Layer 7 of a small transformer language model trained on English Wikipedia (16 layers, counted from 0, width 96).
A neuron's activation on a vector x is GELU(weights . x), where the dot is the dot product.
The model reads these tokens: " (" "where" " his" " paper" "s" " are" " arch" "ived" ")" "," " at" " the" " University" " of" " Iowa" " Writer" "'" "s" " Works"

The vector x that enters this layer's MLP at each token. A number n stands for n times 0.047.
0 " (": -24 8 -52 -9 6 24 23 -4 39 22 -22 3 66 -19 -15 1 16 16 -25 -17 -17 34 7 -13 -39 39 28 -2 4 -14 -40 -38 12 -4 19 -6 -8 33 2 52 -12 31 -7 -11 -6 26 37 8 -26 12 -3 -17 39 43 -4 19 -17 13 24 3 -36 39 -12 12 3 -48 -43 -39 2 19 -41 5 -18 12 -6 48 7 -27 -11 45 31 26 -1 -40 -44 -20 -16 -12 50 -36 3 -27 -35 -2 -4 9
1 "where": -17 29 -17 6 23 14 13 -10 3 -18 -16 28 41 9 -12 -20 -34 -24 -37 -1 3 18 12 8 -7 29 48 33 -18 -6 -10 2 23 -10 7 22 -47 43 2 33 -22 17 6 -22 31 23 39 -2 -50 44 4 -6 21 2 14 27 -60 9 38 -32 -6 12 11 -52 -5 -62 -44 -29 -1 -19 -21 -33 -16 -13 -7 38 19 2 -33 38 13 27 7 -19 -27 -9 0 12 62 -38 26 5 19 -4 -32 -5
2 " his": -32 10 -46 8 7 19 13 -3 6 17 -24 -17 67 -22 -11 8 11 -11 -48 -9 -31 20 19 -28 -6 48 43 0 14 -21 -28 1 11 -11 5 2 -8 6 4 27 -13 38 26 -25 -18 -31 18 21 -13 15 23 -34 25 -16 -2 50 -59 19 19 -39 -16 15 -1 7 11 -17 4 -24 -5 18 -27 -7 -16 3 2 14 6 -20 -55 65 45 24 55 -8 -32 -2 -8 -11 46 -40 2 -14 17 -5 -13 -32
3 " paper": 5 -31 -44 -14 -4 -9 39 -3 -12 3 -21 -2 35 11 -25 10 -20 -17 -23 -12 -1 -6 51 25 -25 70 28 16 0 14 -31 18 -7 0 15 19 19 43 11 23 -17 25 0 -15 -17 25 42 -10 -33 19 13 -18 33 16 -3 49 -72 18 26 -28 -6 54 -15 -15 -22 -46 -2 -5 -19 24 -21 -2 -39 -19 4 20 -14 -10 -44 50 21 13 7 1 -37 24 -38 -14 48 -36 -8 -6 -12 -4 2 -32
4 "s": 4 -13 -32 11 -7 -1 34 3 7 6 -15 -21 58 1 6 -14 -15 -45 -48 -14 -2 -5 18 12 -26 41 65 6 3 12 -30 18 -31 8 42 14 11 20 23 7 -23 54 3 -19 -23 2 71 -23 -21 5 -8 -9 12 1 18 57 -41 12 23 2 -3 55 5 -21 8 -40 -19 -12 2 13 -32 -40 -38 -30 -8 26 -11 -22 -19 52 22 18 22 -8 -23 -7 -37 -7 61 -11 5 -10 -7 4 -28 -17
5 " are": -15 -1 -65 18 6 -1 26 21 -26 3 -3 19 65 -16 -24 -4 15 -38 -62 -13 -34 -3 7 31 -30 15 23 3 17 -7 -9 6 -3 20 22 11 -11 7 -1 48 -45 2 19 -42 16 7 39 3 -32 53 -10 8 24 0 11 29 -36 34 31 -10 -23 57 2 -24 4 -25 -16 -18 -1 14 -25 3 -29 -13 -22 24 -15 -14 -39 31 24 12 -6 -43 -1 -9 -11 14 23 -27 31 -6 15 4 -14 -19
6 " arch": -12 -33 -39 -14 -7 -27 10 -19 3 1 9 -20 45 -16 -21 7 0 -4 -27 8 -1 5 58 13 4 57 4 -11 -23 1 -15 27 10 12 58 -6 -7 60 -3 3 -16 12 -5 -27 18 0 -1 -4 -13 15 6 -23 2 47 -4 66 -60 4 47 -21 -5 23 0 -43 0 -34 -41 -17 -6 36 -6 4 -57 -10 -1 26 15 -26 -20 44 41 -13 1 -27 -2 8 -11 -12 34 -18 -12 23 -32 5 7 -8
7 "ived": 1 -6 -68 3 12 -32 32 3 1 -14 -21 -17 64 -11 -38 -20 3 -23 -53 6 7 -13 -4 37 12 21 54 2 23 19 0 10 -21 -5 30 2 -19 25 7 17 -20 6 13 3 9 4 13 -28 -8 18 14 0 -12 -20 15 17 -46 24 52 -1 1 40 -45 -36 20 -25 -28 -13 -20 17 -64 -6 -36 25 -23 51 -18 -23 -26 58 35 45 20 -26 -3 -6 0 9 5 -22 27 -13 -6 -13 -10 12
8 ")": -32 2 -79 8 -11 9 31 10 -9 39 -13 -17 34 -33 -11 -24 -11 -30 -36 16 15 9 25 13 3 5 40 6 -8 42 -24 25 -7 -21 4 2 8 60 -13 36 -34 23 17 5 -32 -17 32 -26 -21 21 -2 -4 21 35 24 38 24 14 24 -3 -65 12 -4 -43 36 -24 -24 -44 -4 3 -71 -11 -33 -24 -10 22 1 1 -3 50 26 9 5 -4 -25 -6 -22 27 28 -22 5 -25 21 31 -15 -14
9 ",": 22 25 -47 0 3 10 47 30 6 3 -22 -11 49 -25 -16 1 18 -16 -20 -7 6 7 24 23 -3 5 40 22 0 45 -28 -8 0 -16 16 -27 11 42 -19 39 -19 -6 38 -13 -24 -20 7 -29 -60 18 21 -18 8 37 40 5 6 38 -21 -26 -34 13 -10 -44 -9 -22 -22 -37 -23 38 -33 -14 -40 5 3 33 15 15 -27 38 2 -6 5 -25 -21 -13 -3 27 40 -19 28 -49 21 11 -15 -10
10 " at": -17 2 -50 23 40 19 61 3 32 7 -18 -13 51 16 -15 -11 20 -20 -39 15 -10 44 29 14 6 39 30 29 3 21 7 -25 9 -17 25 23 -6 37 -33 30 0 -34 1 -7 18 -32 22 -19 -34 21 5 -18 11 34 41 12 -34 -16 31 -17 -43 10 -2 -29 27 -53 -24 -38 6 -14 -39 4 -29 -9 -4 37 -2 -12 -14 25 -8 0 -19 -26 6 4 11 -2 25 -38 -12 -19 7 7 -33 -17
11 " the": -30 -7 -42 25 23 31 14 -19 -13 6 -4 -21 59 -27 -23 -1 8 -25 -47 3 -30 28 36 -6 29 24 74 3 -8 10 -7 12 15 -17 4 8 -18 9 -47 49 9 -4 -17 -11 22 -27 29 -11 -24 -10 27 -11 -6 28 -10 30 -24 -5 -16 -20 -36 11 -14 -11 2 -24 -27 -54 0 16 -28 24 -22 -19 21 31 9 -41 -3 52 28 25 -4 6 -21 32 1 17 60 4 1 -15 15 13 -23 -10
12 " University": -3 -25 -35 8 34 68 16 18 20 0 13 -23 47 -14 -36 -37 -3 -42 -32 -24 19 25 38 21 -4 37 48 -2 16 6 -28 39 2 -25 31 21 14 24 -15 2 16 16 -1 2 -10 -3 28 -2 -4 1 -13 -8 17 40 4 20 -36 5 3 -30 12 49 -22 -44 25 -40 -51 -53 -36 7 -24 -12 -20 -46 18 6 28 -38 -34 50 13 -3 6 10 -21 19 9 14 46 -37 -9 -15 -36 -9 -11 22
13 " of": -17 -25 -34 21 11 47 40 20 23 -26 -13 -18 22 -4 -21 -33 -13 -52 -35 -17 0 20 -7 19 -44 25 52 1 34 11 -16 -7 10 -29 12 36 31 78 -31 5 -7 1 -6 6 21 -15 10 18 20 -14 5 14 17 30 0 58 -9 -18 7 -20 11 14 -11 -25 12 -46 -14 -45 8 40 -12 12 -9 -6 0 27 17 11 -41 32 23 18 -36 -23 -5 -15 -17 14 32 -45 11 7 -26 -20 -44 14
14 " Iowa": -16 -22 -42 1 -9 39 34 14 17 35 14 21 27 2 -20 -36 -8 -24 -49 -16 2 26 44 16 -16 5 68 5 1 17 -29 3 10 -17 19 19 6 45 -22 5 -15 7 9 2 -30 -4 4 -9 5 -2 -28 8 28 28 39 53 -36 -3 18 -54 -3 50 -31 -47 14 -34 -19 -49 -19 24 -58 9 -28 -21 -12 -24 -17 14 -15 55 6 22 12 3 -39 34 7 14 35 -25 28 -12 -25 -22 -9 7
15 " Writer": -5 26 -49 15 -10 36 33 24 15 22 -17 -12 28 9 -39 -31 -14 -22 -13 -4 0 12 33 20 -32 30 44 -35 24 17 -1 45 -10 -17 38 -14 8 47 -16 6 -23 20 -17 -5 7 -34 8 -8 -12 9 -9 -16 34 31 -10 61 -50 18 6 -15 -16 38 -38 -57 -15 -13 12 -31 -23 0 -50 -7 -30 11 -15 19 15 -39 -29 65 16 -1 -1 -15 -18 25 9 26 8 -29 -15 31 -47 13 23 -38
16 "'": -18 6 -47 3 -5 13 -4 34 -4 1 5 -30 41 -3 -1 -9 -11 -32 -9 -5 -46 9 19 -12 -39 20 95 -17 18 3 -4 59 -13 0 30 -6 -11 36 6 39 0 31 -20 -3 23 -29 -1 -2 -22 16 28 10 72 3 3 29 -27 2 -15 -15 -28 21 12 -12 -22 -56 -15 -15 -26 8 -43 -13 -22 -23 -24 32 0 -61 -64 48 39 7 -10 -1 6 23 6 3 61 -14 -12 20 -23 17 -10 -29
17 "s": -21 6 -39 11 6 51 27 3 17 3 1 -32 40 -18 -26 0 -13 -49 -38 -17 -25 19 36 25 -27 40 75 -10 4 2 -23 46 -7 -23 17 -14 -3 15 -19 21 3 33 -13 -21 -1 -59 26 20 -12 -9 12 2 36 3 -3 26 -27 16 -1 -12 -22 32 9 7 16 -20 -28 -9 -8 15 -55 -15 -20 -20 15 23 -4 -19 -51 51 46 44 28 1 -19 6 -26 -10 45 -2 -20 -2 -38 22 -13 -31
18 " Works": -30 -18 -30 14 -9 26 26 6 13 8 -21 -18 34 -1 -30 -21 -8 -35 -19 -4 19 15 24 28 -19 55 41 -13 36 31 -21 31 4 13 31 -11 36 44 2 15 -28 24 5 -26 -19 -5 58 -13 -30 -9 -5 8 -1 21 18 42 -45 17 5 3 -5 47 -26 -10 15 -31 -44 -33 -17 4 -55 -19 -41 -32 10 0 -12 -21 -42 60 45 6 16 -8 -43 2 -20 7 35 -9 -1 -5 -55 6 14 -7

Each question shows the input weights of one neuron of the MLP. A number n stands for n times 0.0047.

n365: 48 0 -6 -9 21 3 -4 5 15 11 -23 -1 -47 -24 57 15 5 15 -15 -16 48 18 -41 -7 20 9 4 8 -25 15 3 27 -12 3 12 -24 -1 25 -19 14 8 -14 16 -6 14 18 8 -1 -16 19 -11 20 14 9 -44 3 24 4 -18 -20 5 -6 -3 -26 7 3 -11 3 0 28 17 9 -8 -31 -1 -10 1 18 3 34 9 9 -27 68 -44 1 -3 -2 -12 12 -38 5 -56 -24 -19 45
On which token does it fire most, and how strongly? 12 " University", at about 1.2

n22: 16 -2 0 23 5 7 3 -5 -21 26 4 -15 4 -10 12 -4 52 -41 -25 10 -9 -32 -26 40 32 22 -34 43 -18 35 -11 6 -3 4 -61 -26 -6 34 -4 -51 0 2 -29 10 -46 2 -68 -5 54 -10 -31 10 31 -9 19 1 -16 -16 13 -7 -32 20 49 20 29 23 -14 7 6 -37 32 12 15 17 27 44 12 27 -26 2 9 -14 -37 -10 -48 -24 -26 -2 13 -47 5 13 -8 -17 22 -10
Its three highest activations, in order, are on tokens 13 " of", 8 ")", 10 " at"

n204: -18 -4 -19 31 -1 -18 10 -28 -4 21 12 48 26 -17 -14 -26 27 17 3 48 17 13 -26 -36 -33 0 -12 2 -45 -5 4 -35 -15 22 -55 31 3 -6 64 16 18 -43 7 -34 -10 8 15 -21 -2 11 -8 32 -9 -7 -12 18 53 -1 25 13 -5 -4 1 3 19 14 34 -11 -1 26 12 -7 14 -29 54 -9 41 3 0 -8 -13 -27 -36 51 5 -21 -13 15 17 -66 -10 24 -20 -20 -4 -4
Which token does this neuron like most? 8 ")"

n356: 7 -25 -16 16 -40 32 50 -14 16 3 12 35 32 -31 4 -12 52 21 21 15 -32 6 -42 14 8 -43 21 -22 29 5 -17 -25 20 -44 24 -2 -24 -32 49 2 -8 -23 -14 16 -17 -23 40 48 -3 -24 -52 -9 -1 14 -12 -5 -4 16 -1 33 -7 24 -14 30 -38 -2 7 19 -11 -1 23 -37 -15 -5 47 -23 15 2 -6 -24 -19 -58 34 41 0 27 -8 4 -8 -25 27 -16 11 5 10 -19
On which token does it fire most, and how strongly? 0 " (", at about 0.22

n212: 3 -42 -1 3 -4 26 7 5 -35 -33 7 -27 5 -19 2 9 -21 6 -5 3 -50 -23 -7 1 0 -25 1 -19 -54 2 19 35 51 -9 31 -25 12 0 25 24 24 14 -42 -22 -18 -2 -4 -19 11 -9 -28 31 -16 31 2 -8 -9 -30 -29 15 19 6 46 -6 18 -17 54 19 26 32 -9 -15 34 28 9 2 -4 -8 -5 10 17 2 27 21 50 -22 -52 -27 -42 5 -34 27 -31 7 -14 -10
Which token does this neuron like most? 17 "s"

n24: 15 -5 29 31 -36 6 34 -15 37 37 56 13 -57 -41 -2 15 12 -31 -7 15 2 -9 -4 18 -10 0 -31 -5 52 -8 19 -12 23 -36 0 -37 22 -13 -44 -16 -12 1 27 0 6 -4 20 6 19 4 -9 9 9 13 -7 -5 20 18 -13 3 15 -8 -33 38 33 -17 22 18 20 -47 -13 14 8 -39 -39 15 13 11 -44 -15 3 -37 14 3 21 17 -4 -54 0 27 -5 -54 -26 10 32 9
Which token does this neuron like most? 18 " Works"

n85: -1 21 5 28 -13 -15 17 26 27 -29 21 -12 -13 -26 -22 31 -13 -24 -15 61 -20 -32 19 17 -25 6 -7 -16 14 -12 -2 -19 21 42 -23 -17 -16 -25 30 24 3 14 1 -26 5 4 -53 3 -14 -18 -10 -27 19 -19 17 -46 -33 -33 11 4 12 31 14 21 8 3 -49 -52 -23 -12 12 -6 -3 36 2 8 -7 10 11 1 -10 -11 12 3 13 30 -10 11 4 -11 31 12 13 17 33 25
Which token does this neuron like most? 5 " are"

n371: 47 15 0 15 5 -1 -10 21 7 -11 14 12 -2 -21 23 -59 -28 5 -54 -15 26 -13 10 -11 10 3 13 -18 6 -18 11 -11 5 20 -32 -15 3 -1 10 -1 -12 -25 13 10 28 22 -24 44 14 -6 1 -20 24 -41 -9 -3 43 3 22 -39 -26 -8 21 16 10 4 0 4 -5 -19 2 22 -16 -14 43 -28 -13 -11 22 4 58 -20 -35 8 -35 18 -3 -5 -26 -36 39 -2 12 -20 9 3
On which token does it fire most, and how strongly? 14 " Iowa", at about 0.28

n147: -21 -11 11 -7 -7 21 22 17 1 -1 -11 -33 -41 -5 -1 35 -1 20 22 10 43 18 36 11 1 7 8 -3 19 38 -6 2 -19 -17 18 -6 -30 -8 -21 3 40 -15 -16 -4 23 -6 36 52 -14 -54 30 27 -14 -23 -20 21 -5 14 -27 -1 -3 44 23 -12 3 4 -17 10 2 3 44 3 -3 15 -45 -54 -13 -7 11 -26 29 -35 0 -9 -23 15 -37 48 -49 7 -9 -5 15 -37 -6 22
Which token does this neuron like most? 18 " Works"

n292: 31 -22 14 -19 22 -20 -23 34 33 16 18 10 -39 17 18 40 27 -27 -34 -28 -13 27 -31 -31 -55 41 20 -13 -31 18 27 26 4 -20 2 -1 22 11 -9 -4 -11 20 -17 8 0 -24 21 -10 -31 30 23 -23 -42 -27 -6 -22 42 -25 10 27 1 -18 -5 -16 -38 -12 -12 -18 2 42 23 5 -11 -2 11 -23 -17 25 -39 -10 -1 -8 -3 -13 8 28 29 -10 -48 19 29 12 -9 -1 -11 26
On which two tokens does it fire most, strongest first? 13 " of", 16 "'"

n138: 37 17 9 -23 14 18 16 49 38 1 -1 13 -25 13 -18 -43 32 8 -34 10 -3 31 -23 -9 23 12 2 -59 -23 -15 4 25 -7 46 24 6 -54 4 -27 -28 18 -8 10 4 -9 8 -14 15 -30 -2 15 8 -18 -6 30 -45 29 3 -10 19 -20 -20 3 -19 -19 4 0 44 -6 -12 26 6 1 -21 18 13 -23 10 33 -13 20 47 -16 25 16 16 -6 34 6 -19 14 -39 -58 -4 -24 -22
Which token does this neuron like most? 10 " at"

n188: 6 11 43 18 -1 37 15 33 21 -1 -6 16 9 1 33 9 -27 28 -9 -35 4 27 -4 0 -23 -11 19 8 22 12 -28 -16 -35 -5 -8 -32 -5 1 40 14 -25 23 5 -17 9 6 -5 3 -25 10 -32 -27 -21 13 9 27 -19 27 59 -7 -30 -37 -32 17 -11 29 23 17 -16 7 28 64 14 5 13 -37 22 -30 -19 12 -67 2 -7 20 48 -19 9 4 -42 -35 3 8 1 13 -17 -50
Which token does this neuron like most? 15 " Writer"

n239: -11 17 -6 0 6 5 -28 -7 1 5 -4 10 11 -70 -12 32 48 20 1 8 5 22 -22 9 -19 -1 -31 -27 -16 -27 -23 14 27 13 -39 -47 2 41 -37 -15 -22 34 -29 8 24 -22 7 47 -7 -23 30 -17 -13 4 -55 -32 -8 -24 -3 -4 -4 2 -14 -1 44 -4 0 19 -4 29 50 41 32 5 -14 -8 2 -54 19 -11 14 39 15 58 21 -26 15 -17 2 6 -6 53 -26 -12 -14 46
Which token does this neuron like most? 0 " ("

n374: -5 -23 -8 9 -9 -7 22 -9 -17 21 -3 -31 20 -30 2 7 41 -13 6 26 13 -20 -43 -15 34 6 -9 -12 -37 10 11 27 -28 -4 -26 1 11 -23 20 41 1 -24 -5 -10 3 -16 3 54 -13 -16 -4 13 -7 -27 9 24 -12 -34 11 22 18 9 22 16 3 -9 12 -14 14 -16 -25 -17 13 12 -8 -8 19 -14 -4 -37 37 -4 17 5 -5 2 -40 -23 -37 -9 21 -29 39 67 -1 22
On which token does it fire most, and how strongly? 8 ")", at about 0.66

n250: -12 -2 2 25 43 -25 53 -23 25 25 11 11 -9 -9 15 37 4 -11 10 -5 -13 -10 14 1 -2 -38 1 13 -4 -28 6 63 -5 -18 19 -31 -8 -50 16 10 -3 -13 4 -3 8 -16 17 -9 7 -9 -20 -14 -15 1 3 46 42 -7 -1 -13 18 12 -16 -4 13 -5 4 4 -21 -19 30 3 37 -6 32 -6 3 -10 -1 15 -1 -36 10 -22 -8 -21 -10 -35 8 -33 -16 -27 31 12 3 16
On which token does it fire most, and how strongly? 2 " his", at about 0.27

n225: 49 -16 30 1 -18 -11 -39 11 45 -11 18 35 -41 29 -5 -5 -1 19 -27 -32 34 -28 27 -12 -71 5 -15 -27 7 11 17 10 15 12 4 -23 19 -20 -18 17 11 16 11 32 3 15 19 8 6 21 27 8 -27 -12 11 -7 -9 -14 24 22 -26 9 -31 -12 -20 -23 -8 -19 39 -16 -25 -20 -5 26 41 -22 -20 7 -24 5 21 -47 27 37 19 30 -6 8 -42 -24 7 -15 -19 -1 -20 -19
On which two tokens does it fire most, strongest first? 18 " Works", 15 " Writer"

n56: -10 -39 49 29 7 14 -28 -1 -40 -13 8 2 18 26 2 -21 9 -6 18 18 7 -42 -6 -27 -26 23 -2 21 16 -25 -12 -7 21 -11 -24 44 19 -12 14 -19 -3 11 -34 -53 15 13 -6 -20 -13 13 34 -10 -6 35 0 6 -29 18 -4 4 -25 -11 3 -22 42 3 8 37 -7 2 17 16 33 -13 -9 -13 1 28 46 -4 5 -10 -1 3 15 45 6 -10 26 -7 -8 11 -9 22 -51 5
Which token does this neuron like most? 1 "where"

n201: 32 30 -9 -4 -6 24 4 19 -15 -26 9 13 36 18 20 36 3 -2 -14 -22 1 -19 1 -26 2 11 -13 -2 6 23 10 27 -16 -39 27 23 -22 -6 -6 -21 26 1 -33 36 -14 17 16 -7 27 -1 3 22 24 -11 -17 39 9 -21 21 22 -48 -8 17 56 -37 28 -28 -10 -43 -27 2 -4 -6 -26 -27 -8 -30 -1 -11 -33 -36 25 29 -30 12 14 8 8 -33 31 -23 -56 25 14 -13 -40
Which token does this neuron like most? 16 "'"

n166: -40 -2 45 24 24 -29 41 22 -23 2 -24 -14 -6 50 1 27 48 25 35 28 -35 -10 4 -33 34 1 -9 3 -38 -14 -23 -47 39 -7 -14 33 18 -15 40 19 56 -20 26 -32 47 -6 -39 -42 -26 -13 -30 -18 8 0 2 54 34 -29 18 -40 -39 -12 2 2 -21 6 6 -3 2 31 -11 12 13 -18 -10 11 13 -2 -21 -53 -67 -41 8 1 20 15 49 24 17 -1 -10 -13 3 29 -21 9
On which token does it fire most, and how strongly? 10 " at", at about 1.6

n206: -20 -6 -11 -2 -30 -26 21 -31 -9 22 -19 16 -19 -3 38 -9 -32 -4 11 -28 42 5 18 -13 -10 -39 -30 7 -10 57 -4 19 15 33 -12 -31 -22 -9 18 30 31 -46 26 -8 -41 -12 -37 -12 22 -1 11 -23 5 -13 6 11 16 -38 30 -5 1 -20 6 4 -23 -13 20 18 -31 -7 34 11 -4 -13 16 26 -11 -8 0 27 21 -14 17 -31 6 -12 -2 19 -10 30 39 -14 19 82 21 10
On which token does it fire most, and how strongly? 8 ")", at about 0.61

n300: -8 -33 31 26 3 -17 -2 35 4 -6 12 -17 19 -23 -9 0 -46 -8 6 57 -29 -33 -23 37 -20 -38 9 -13 -26 -25 25 -30 29 15 27 47 27 24 -40 -4 14 -2 -9 32 -9 44 -15 10 20 -34 -24 33 -44 37 7 -6 31 25 -3 -36 79 14 26 27 7 -11 -6 -3 13 -33 -2 33 -18 -2 0 -7 25 67 -20 -23 -17 12 5 -28 -43 -11 20 13 -36 -21 -26 -22 20 -35 -14 0
On which token does it fire most, and how strongly? 13 " of", at about 1.9

n4: -22 -1 3 60 33 -22 8 -12 13 5 20 13 -7 5 -18 13 7 -15 -1 17 -1 -13 -22 23 -53 -15 -27 7 -10 1 16 24 32 18 17 -27 -1 -14 -1 -17 22 26 21 -7 -37 9 19 10 10 -5 1 8 1 -27 -1 5 -12 17 12 -19 -19 2 -53 -8 -32 41 16 45 3 21 3 -23 9 -16 -30 1 -9 9 45 23 -4 -19 -2 -15 -14 -7 -5 -17 9 0 27 -4 -10 25 5 -3
On which token does it fire most, and how strongly? 5 " are", at about 0.47

n105: 19 31 -23 5 -46 -2 -31 4 8 8 -7 16 -22 7 41 24 -40 -13 -4 31 -31 -5 -9 2 12 -52 -18 -8 3 28 0 -17 6 11 -13 5 -8 -24 -12 -23 -1 -16 -19 13 -17 28 22 10 26 29 24 4 18 24 8 18 -19 -8 45 -51 -27 -15 7 -30 -41 -40 17 6 -14 -5 21 11 1 -4 3 -6 -35 -5 45 -1 49 34 -10 14 -21 32 -25 20 -27 -6 -1 -20 14 -16 49 15
On which token does it fire most, and how strongly? 14 " Iowa", at about 0.49

n118: 25 -13 -24 -18 -1 21 6 -57 1 -19 -16 -16 7 16 -18 5 5 -18 8 9 11 5 46 -13 21 -15 -22 16 -22 2 -38 -43 24 28 0 9 -6 18 48 26 15 -4 70 12 21 18 -7 -30 8 -16 -52 11 -5 -54 -8 2 13 -15 25 2 4 -27 30 14 5 -11 23 -43 -37 2 1 -4 42 3 -43 -1 12 5 4 15 -20 31 -18 -7 9 -26 -20 0 -47 12 13 12 29 -17 -7 -35
On which two tokens does it fire most, strongest first? 1 "where", 7 "ived"

n27: -49 6 22 23 10 -8 -37 -3 22 -7 16 -40 -33 19 -35 -43 0 -25 -13 -10 24 17 -20 51 12 -38 -21 -40 -22 4 -10 13 29 8 9 -1 29 -5 -5 0 -1 23 -41 11 -14 15 37 -13 5 -2 13 63 -8 11 30 9 -22 -13 21 13 32 -4 55 -33 -7 40 -16 57 -11 24 12 27 20 -18 13 -39 -2 -15 -19 -8 24 -24 -6 43 -11 -6 -14 12 8 -32 -6 -45 -13 -9 13 -19
Its three highest activations, in order, are on tokens 18 " Works", 12 " University", 13 " of"

n117: 13 -21 -16 -1 34 0 -8 31 -22 -10 1 -16 -16 5 17 35 -23 22 -5 18 -43 -14 30 26 31 -3 -57 -24 -1 17 23 -17 6 -18 -33 -10 26 -13 -47 -13 23 28 10 10 29 -14 22 16 -24 -16 -39 15 13 -26 -21 -29 3 -15 18 8 -16 17 -38 17 29 7 30 -12 13 3 26 -20 25 24 15 20 -47 1 -3 27 44 23 28 -7 -29 -11 6 -18 -1 -5 -43 14 -49 -11 22 15
Which token does this neuron like most? 17 "s"

n193: -2 -11 15 35 -29 16 12 4 5 -16 -1 15 20 -28 -12 28 -4 -8 6 -23 25 -27 -9 13 17 -16 -26 5 -23 1 -26 -13 8 -20 15 -23 22 -12 -9 21 16 -14 13 -14 -1 30 19 6 -58 -9 -12 -12 -35 -30 5 30 -26 -20 37 12 13 -33 13 -7 13 -6 -15 15 6 -28 6 -24 13 52 35 11 21 -8 3 -7 5 5 30 40 -2 28 -12 -17 2 -37 -11 -38 -12 7 -20 18
On which token does it fire most, and how strongly? 1 "where", at about 1.2

n86: -1 13 -3 -14 -22 31 -28 -38 1 -14 -1 -22 -17 11 16 -11 -11 12 -9 -8 12 -23 2 25 -52 -5 15 27 -22 30 -7 30 17 -9 -14 -24 -8 -74 15 39 -47 -31 13 17 14 9 12 7 39 19 12 15 11 39 -33 1 -32 42 -11 32 20 -48 -6 -42 -5 20 23 2 -20 21 13 4 32 -23 17 1 20 -34 -8 -11 -6 -27 6 -3 48 35 4 -27 -20 18 6 -55 -19 -5 -12 -44
Which token does this neuron like most? 15 " Writer"

n227: -20 40 -9 9 -41 52 -33 -3 -25 -1 -8 -29 -7 -45 37 -1 27 14 2 -5 -34 -17 22 -7 -4 31 -28 25 -10 -1 2 18 -25 7 0 6 19 -3 8 2 5 -9 5 -6 -20 5 8 -30 48 -4 4 21 16 -30 -28 26 -2 -13 -25 -5 -4 -35 32 -2 9 21 -17 7 38 -6 24 17 -38 -11 -19 -13 35 23 7 28 -45 6 1 36 12 17 9 -26 -7 -8 -24 6 13 -17 6 -34
On which token does it fire most, and how strongly? 2 " his", at about 0.3

n16: 3 9 5 -12 20 -24 43 -25 -3 -39 -10 -25 38 41 15 19 1 -12 -26 9 41 -3 -38 -47 10 16 -10 -19 -32 -10 -23 11 4 27 16 2 14 3 15 22 25 37 -55 6 3 7 48 28 -28 -3 -16 16 -17 -11 -5 -6 -14 16 24 28 28 -28 -42 18 -13 -29 0 33 -4 2 20 14 50 -15 -59 -15 -11 -5 10 -10 -23 -15 -24 7 -31 5 46 -19 1 19 6 -20 25 4 -9 -33
Which token does this neuron like most? 4 "s"

n268: -51 5 19 9 -35 -38 -41 35 5 23 -13 35 -17 35 39 5 21 -9 33 -11 -31 -17 -19 -35 -10 -52 -6 -2 5 -12 23 32 28 -28 -19 2 0 -40 -35 -18 0 -75 42 -11 -4 -19 23 -7 6 -13 7 22 2 10 16 -8 12 12 20 -10 39 -20 2 -26 -3 -10 33 -12 20 1 7 25 16 0 -53 1 -13 -38 -17 26 -2 -15 72 13 49 35 -6 5 23 -6 -18 -13 -16 39 -2 4
Which token does this neuron like most? 16 "'"

n252: -43 -9 6 16 -18 -4 -11 -27 -22 18 23 -8 9 35 9 26 17 10 -28 -26 53 -45 2 -12 -19 -4 51 23 -28 31 -13 19 26 -6 -16 23 7 4 34 6 -23 42 16 -7 -19 -11 -2 39 -12 -20 -15 -43 -14 -20 -1 -35 16 -7 11 -3 22 18 53 1 -46 15 -13 -12 2 35 8 15 8 -1 -38 10 -8 -13 28 -6 8 -2 6 -9 -35 47 -51 -20 2 14 -13 -10 -11 -34 7 -6
Which token does this neuron like most? 4 "s"

n99: 14 -33 -30 4 -7 39 -45 10 -12 35 -2 6 -27 1 4 17 14 5 12 -19 -11 32 -22 -12 34 -5 19 46 17 -5 -35 -20 15 26 39 -33 11 -1 -17 -11 -23 -6 -17 53 -19 24 -5 -11 -1 -2 1 29 15 4 -3 -38 -8 -24 -7 21 4 14 -35 -40 -34 17 -12 -4 -6 64 21 -10 26 -24 3 -11 32 -1 18 17 -43 7 -20 -1 -1 -6 -12 -12 11 -1 6 -12 11 -22 -20 -14
Which token does this neuron like most? 14 " Iowa"

n256: -2 59 20 39 -12 17 -6 -52 19 40 -26 -8 22 -25 23 30 -12 22 -7 3 5 -18 -32 1 -25 -38 -7 -18 5 9 34 -15 -18 -22 11 -20 25 -13 3 35 -49 10 -2 -20 -52 -2 16 9 -29 -28 22 9 -13 -4 0 6 39 33 8 14 -11 21 -2 46 -27 -25 -43 -4 -26 -46 37 20 16 35 -5 22 -1 37 30 4 -27 -73 1 41 8 11 -40 14 -4 -30 -29 8 -22 34 -9 -15
Its three highest activations, in order, are on tokens 0 " (", 9 ",", 8 ")"

n35: -30 -18 -4 43 13 -26 31 -18 2 9 -15 -2 -11 -3 -15 -13 3 20 35 -1 9 6 -12 13 -36 6 -11 34 14 35 -29 -22 -16 4 20 30 28 -19 -18 12 4 -43 -37 -4 34 11 5 -8 25 11 -33 8 -17 -9 -39 5 -45 35 11 -11 -20 10 -12 37 30 20 12 -32 -32 1 38 16 -8 17 3 19 -11 -22 20 -20 -46 6 3 -14 -24 -1 31 -44 10 48 -40 -34 28 -26 18 1
Which token does this neuron like most? 10 " at"

n127: 13 -32 5 23 -7 -19 -4 1 26 -8 -21 -50 26 24 19 1 -20 41 13 -5 -9 0 2 -20 -10 -14 7 27 -33 20 -12 -49 24 26 6 -4 31 10 6 -36 -25 23 -16 -20 -37 17 -3 10 12 26 18 -43 -30 -3 30 -24 -38 -25 -6 8 -7 9 -32 -31 -21 28 23 46 -7 3 6 9 -7 13 35 2 8 24 -4 -27 -3 -7 -27 33 -7 35 -14 38 28 -20 -24 -17 -4 -39 18 1
Which token does this neuron like most? 3 " paper"

n14: 32 -17 -13 9 29 14 -4 -60 -21 1 31 15 -18 -20 -21 -13 -31 13 29 -12 -31 -9 -25 -11 22 -3 31 2 49 16 -26 63 40 -9 23 -29 -6 -12 -5 -2 -10 4 3 -28 -8 -18 7 1 -30 -29 -12 36 30 -17 -16 -9 28 7 -10 34 -26 16 16 3 -26 17 6 1 -31 10 41 -28 32 -6 25 -28 -30 -19 2 -35 -1 -28 19 12 -4 -11 -22 -5 13 37 12 7 20 -9 28 16
On which two tokens does it fire most, strongest first? 16 "'", 17 "s"